Layer 6 of a small transformer language model trained on English Wikipedia (12 layers, counted from 0, width 128).
A neuron's activation on a vector x is squared ReLU(weights . x + bias), where the dot is the dot product.

Input weights of the MLP neurons that the questions are about. A number n stands for (n - 128) times 0.0033.
n7 (bias -0.123): 159, 128, 134, 128, 140, 176, 163, 87, 124, 106, 146, 88, 130, 133, 77, 106, 86, 67, 155, 226, 122, 179, 143, 95, 38, 121, 147, 145, 54, 107, 88, 143, 104, 172, 128, 139, 101, 134, 128, 155, 158, 195, 131, 99, 158, 141, 141, 187, 184, 98, 83, 143, 134, 95, 104, 99, 186, 129, 107, 139, 116, 50, 129, 161, 158, 139, 167, 109, 123, 97, 122, 122, 94, 212, 65, 160, 133, 74, 118, 149, 136, 170, 129, 81, 115, 160, 113, 182, 172, 65, 154, 138, 112, 193, 120, 175, 104, 72, 104, 178, 153, 156, 152, 133, 122, 103, 134, 161, 121, 120, 140, 75, 112, 149, 175, 120, 214, 76, 103, 109, 52, 130, 128, 150, 96, 111, 147, 102
n161 (bias -0.101): 103, 81, 136, 156, 193, 132, 128, 125, 102, 77, 142, 124, 79, 95, 211, 92, 156, 91, 128, 160, 133, 174, 132, 163, 88, 107, 134, 132, 147, 137, 89, 128, 182, 144, 194, 136, 167, 82, 91, 159, 76, 70, 105, 157, 178, 98, 84, 111, 163, 202, 150, 159, 64, 84, 92, 97, 188, 77, 121, 112, 115, 111, 112, 108, 160, 35, 72, 192, 68, 150, 249, 160, 80, 134, 136, 97, 120, 80, 127, 109, 155, 77, 140, 114, 174, 146, 161, 106, 145, 169, 49, 152, 157, 100, 116, 156, 86, 154, 114, 108, 120, 79, 151, 177, 189, 80, 157, 127, 157, 149, 137, 135, 153, 120, 163, 97, 158, 147, 95, 161, 93, 152, 162, 170, 151, 128, 77, 107
n263 (bias -0.096): 144, 133, 132, 127, 117, 148, 99, 131, 142, 134, 154, 164, 94, 153, 118, 138, 119, 101, 149, 104, 95, 104, 156, 179, 168, 101, 104, 119, 124, 127, 122, 143, 130, 129, 96, 115, 158, 123, 127, 120, 64, 118, 100, 136, 82, 143, 159, 107, 121, 122, 127, 135, 109, 143, 121, 173, 155, 111, 164, 152, 129, 148, 85, 148, 158, 129, 161, 150, 93, 110, 166, 145, 159, 74, 99, 153, 117, 166, 93, 142, 133, 139, 149, 129, 156, 163, 130, 100, 127, 164, 95, 130, 140, 83, 109, 172, 155, 155, 102, 148, 95, 114, 106, 107, 104, 106, 146, 131, 129, 122, 111, 82, 93, 123, 153, 117, 160, 89, 106, 161, 123, 172, 138, 127, 121, 130, 147, 131
n346 (bias -0.102): 153, 165, 101, 169, 100, 150, 154, 126, 130, 84, 68, 93, 142, 156, 128, 99, 139, 68, 126, 103, 126, 132, 155, 148, 113, 193, 111, 190, 172, 121, 77, 180, 117, 149, 81, 175, 75, 137, 51, 121, 155, 79, 103, 145, 114, 149, 104, 135, 158, 102, 102, 126, 145, 123, 167, 118, 87, 98, 122, 174, 114, 139, 150, 160, 173, 99, 99, 154, 88, 157, 129, 65, 95, 148, 95, 158, 151, 141, 139, 173, 166, 157, 116, 128, 171, 78, 87, 126, 167, 147, 160, 86, 96, 130, 131, 136, 77, 157, 104, 75, 85, 151, 130, 133, 61, 133, 159, 144, 102, 124, 148, 153, 95, 115, 146, 181, 98, 158, 129, 220, 127, 177, 150, 76, 108, 120, 134, 119

Each question shows a token from some text and the vector x that enters the MLP there. A number n stands for (n - 128) times 0.038.

" Cinematography": 113, 158, 129, 90, 102, 136, 137, 101, 136, 133, 100, 104, 118, 112, 110, 102, 167, 107, 137, 125, 133, 92, 167, 127, 158, 140, 71, 127, 122, 89, 108, 148, 134, 145, 143, 122, 100, 138, 131, 148, 60, 110, 93, 131, 125, 135, 117, 134, 157, 95, 117, 124, 170, 203, 162, 115, 87, 127, 146, 110, 115, 136, 105, 117, 156, 147, 164, 75, 135, 145, 158, 116, 132, 83, 135, 134, 137, 143, 101, 137, 106, 163, 141, 138, 152, 79, 124, 123, 128, 86, 155, 116, 192, 165, 116, 158, 158, 146, 129, 102, 86, 133, 106, 105, 152, 120, 105, 134, 117, 132, 163, 178, 124, 169, 113, 180, 68, 166, 117, 100, 135, 136, 133, 173, 122, 109, 123, 162
Which neuron lights up most? n346

" then": 101, 168, 149, 75, 135, 114, 152, 120, 122, 139, 90, 159, 132, 110, 88, 22, 146, 162, 103, 147, 137, 117, 97, 123, 110, 104, 126, 125, 125, 107, 107, 157, 117, 141, 127, 91, 146, 124, 173, 157, 86, 121, 85, 117, 193, 97, 111, 147, 147, 97, 120, 132, 148, 163, 120, 121, 133, 164, 92, 153, 94, 144, 108, 147, 119, 128, 173, 120, 182, 132, 121, 159, 107, 93, 139, 160, 86, 143, 139, 114, 75, 90, 140, 149, 119, 141, 154, 104, 111, 161, 119, 134, 137, 148, 180, 133, 129, 133, 148, 112, 137, 133, 125, 142, 138, 95, 144, 106, 125, 148, 144, 155, 124, 121, 152, 171, 121, 173, 130, 116, 88, 102, 128, 173, 125, 138, 88, 126
Which neuron fires most, and how strongly? n161, at about 0.22

" about": 108, 166, 146, 157, 185, 85, 143, 114, 126, 155, 127, 142, 131, 90, 102, 70, 158, 121, 110, 133, 116, 134, 130, 145, 115, 80, 90, 108, 106, 92, 122, 170, 82, 135, 127, 73, 98, 127, 141, 127, 93, 79, 135, 117, 186, 92, 108, 153, 196, 162, 121, 133, 146, 183, 116, 150, 126, 119, 112, 141, 123, 143, 79, 143, 115, 137, 156, 77, 191, 142, 139, 156, 132, 118, 120, 124, 136, 139, 154, 130, 135, 117, 126, 132, 104, 136, 142, 138, 114, 119, 134, 127, 127, 173, 165, 115, 127, 175, 159, 107, 141, 113, 101, 101, 158, 124, 140, 144, 106, 119, 140, 159, 89, 109, 105, 175, 139, 171, 122, 139, 77, 115, 114, 156, 113, 113, 105, 111
Which neuron fires most, and how strongly? n161, at about 0.13

".": 94, 170, 124, 118, 113, 105, 154, 113, 142, 111, 101, 182, 136, 135, 138, 92, 164, 135, 124, 93, 135, 118, 95, 136, 118, 112, 113, 78, 163, 144, 85, 140, 132, 146, 89, 151, 98, 94, 168, 152, 85, 110, 170, 131, 132, 99, 108, 81, 173, 108, 104, 131, 107, 160, 146, 91, 114, 112, 123, 98, 92, 149, 148, 138, 104, 88, 143, 132, 168, 158, 147, 153, 139, 138, 137, 141, 96, 116, 136, 145, 116, 135, 145, 132, 143, 116, 141, 137, 109, 127, 148, 119, 160, 158, 197, 108, 158, 120, 141, 125, 119, 126, 94, 116, 138, 115, 140, 147, 138, 119, 142, 109, 99, 127, 119, 227, 130, 163, 171, 121, 64, 99, 129, 183, 112, 126, 114, 99
The two highest activations, in order: n346, n161

" to": 123, 171, 127, 104, 138, 122, 133, 133, 144, 122, 141, 128, 141, 114, 77, 44, 156, 126, 111, 149, 134, 130, 131, 107, 107, 99, 121, 89, 115, 99, 109, 131, 97, 114, 123, 92, 119, 163, 153, 143, 88, 108, 119, 121, 162, 128, 132, 122, 163, 117, 141, 149, 173, 155, 102, 95, 104, 134, 126, 140, 124, 114, 131, 142, 126, 126, 177, 107, 179, 105, 183, 153, 101, 95, 167, 159, 120, 134, 165, 126, 127, 95, 109, 130, 123, 166, 112, 136, 98, 155, 131, 117, 126, 174, 138, 118, 149, 132, 171, 130, 161, 134, 123, 85, 157, 140, 153, 163, 92, 148, 124, 149, 90, 116, 131, 206, 136, 154, 116, 115, 73, 128, 111, 182, 88, 116, 78, 90
Which neuron fires most, and how strongly? n7, at about 3.1

"ga": 93, 168, 148, 101, 126, 108, 119, 151, 135, 133, 118, 164, 122, 119, 120, 104, 131, 85, 81, 96, 137, 93, 124, 120, 125, 101, 129, 149, 113, 87, 134, 110, 48, 143, 140, 186, 148, 136, 242, 144, 141, 88, 69, 116, 129, 85, 132, 78, 121, 139, 124, 124, 139, 163, 139, 92, 126, 127, 136, 149, 125, 149, 144, 145, 111, 184, 147, 89, 175, 103, 156, 130, 142, 77, 113, 122, 115, 146, 165, 133, 98, 145, 130, 122, 156, 139, 137, 140, 97, 166, 159, 130, 157, 125, 152, 131, 137, 164, 139, 105, 134, 137, 126, 101, 159, 140, 158, 135, 124, 125, 128, 131, 118, 109, 101, 139, 114, 166, 103, 118, 100, 118, 128, 156, 152, 98, 120, 102
Which neuron lights up most? n263

"s": 119, 137, 143, 107, 149, 108, 161, 114, 131, 119, 124, 136, 167, 144, 104, 33, 152, 113, 131, 135, 170, 88, 144, 106, 133, 90, 143, 101, 141, 121, 112, 149, 109, 126, 135, 91, 98, 115, 181, 161, 108, 126, 86, 121, 152, 65, 125, 127, 159, 124, 120, 141, 132, 161, 128, 158, 126, 148, 136, 129, 84, 111, 123, 151, 111, 131, 157, 95, 169, 94, 104, 145, 119, 112, 122, 141, 138, 94, 140, 135, 137, 174, 119, 189, 99, 182, 114, 132, 102, 116, 168, 87, 139, 164, 169, 148, 133, 129, 138, 136, 118, 106, 104, 124, 150, 167, 141, 147, 86, 130, 97, 153, 95, 109, 144, 150, 125, 173, 101, 81, 106, 162, 108, 168, 115, 155, 89, 121
Which neuron lights up most? n7

"ew": 93, 119, 145, 117, 153, 73, 147, 121, 135, 166, 104, 125, 135, 147, 134, 64, 159, 154, 149, 111, 165, 92, 73, 92, 107, 124, 114, 148, 97, 116, 102, 157, 104, 155, 140, 155, 118, 135, 153, 178, 123, 85, 86, 134, 132, 63, 120, 109, 156, 157, 158, 152, 179, 119, 108, 131, 116, 122, 131, 166, 119, 74, 128, 116, 145, 127, 154, 112, 174, 106, 146, 118, 142, 93, 133, 143, 124, 97, 144, 151, 119, 184, 130, 160, 131, 110, 102, 141, 78, 129, 171, 123, 111, 173, 118, 124, 147, 136, 151, 88, 132, 160, 93, 104, 138, 138, 127, 137, 134, 135, 138, 143, 132, 99, 152, 157, 108, 177, 96, 122, 119, 106, 100, 188, 115, 122, 91, 128
Which neuron lights up most? n346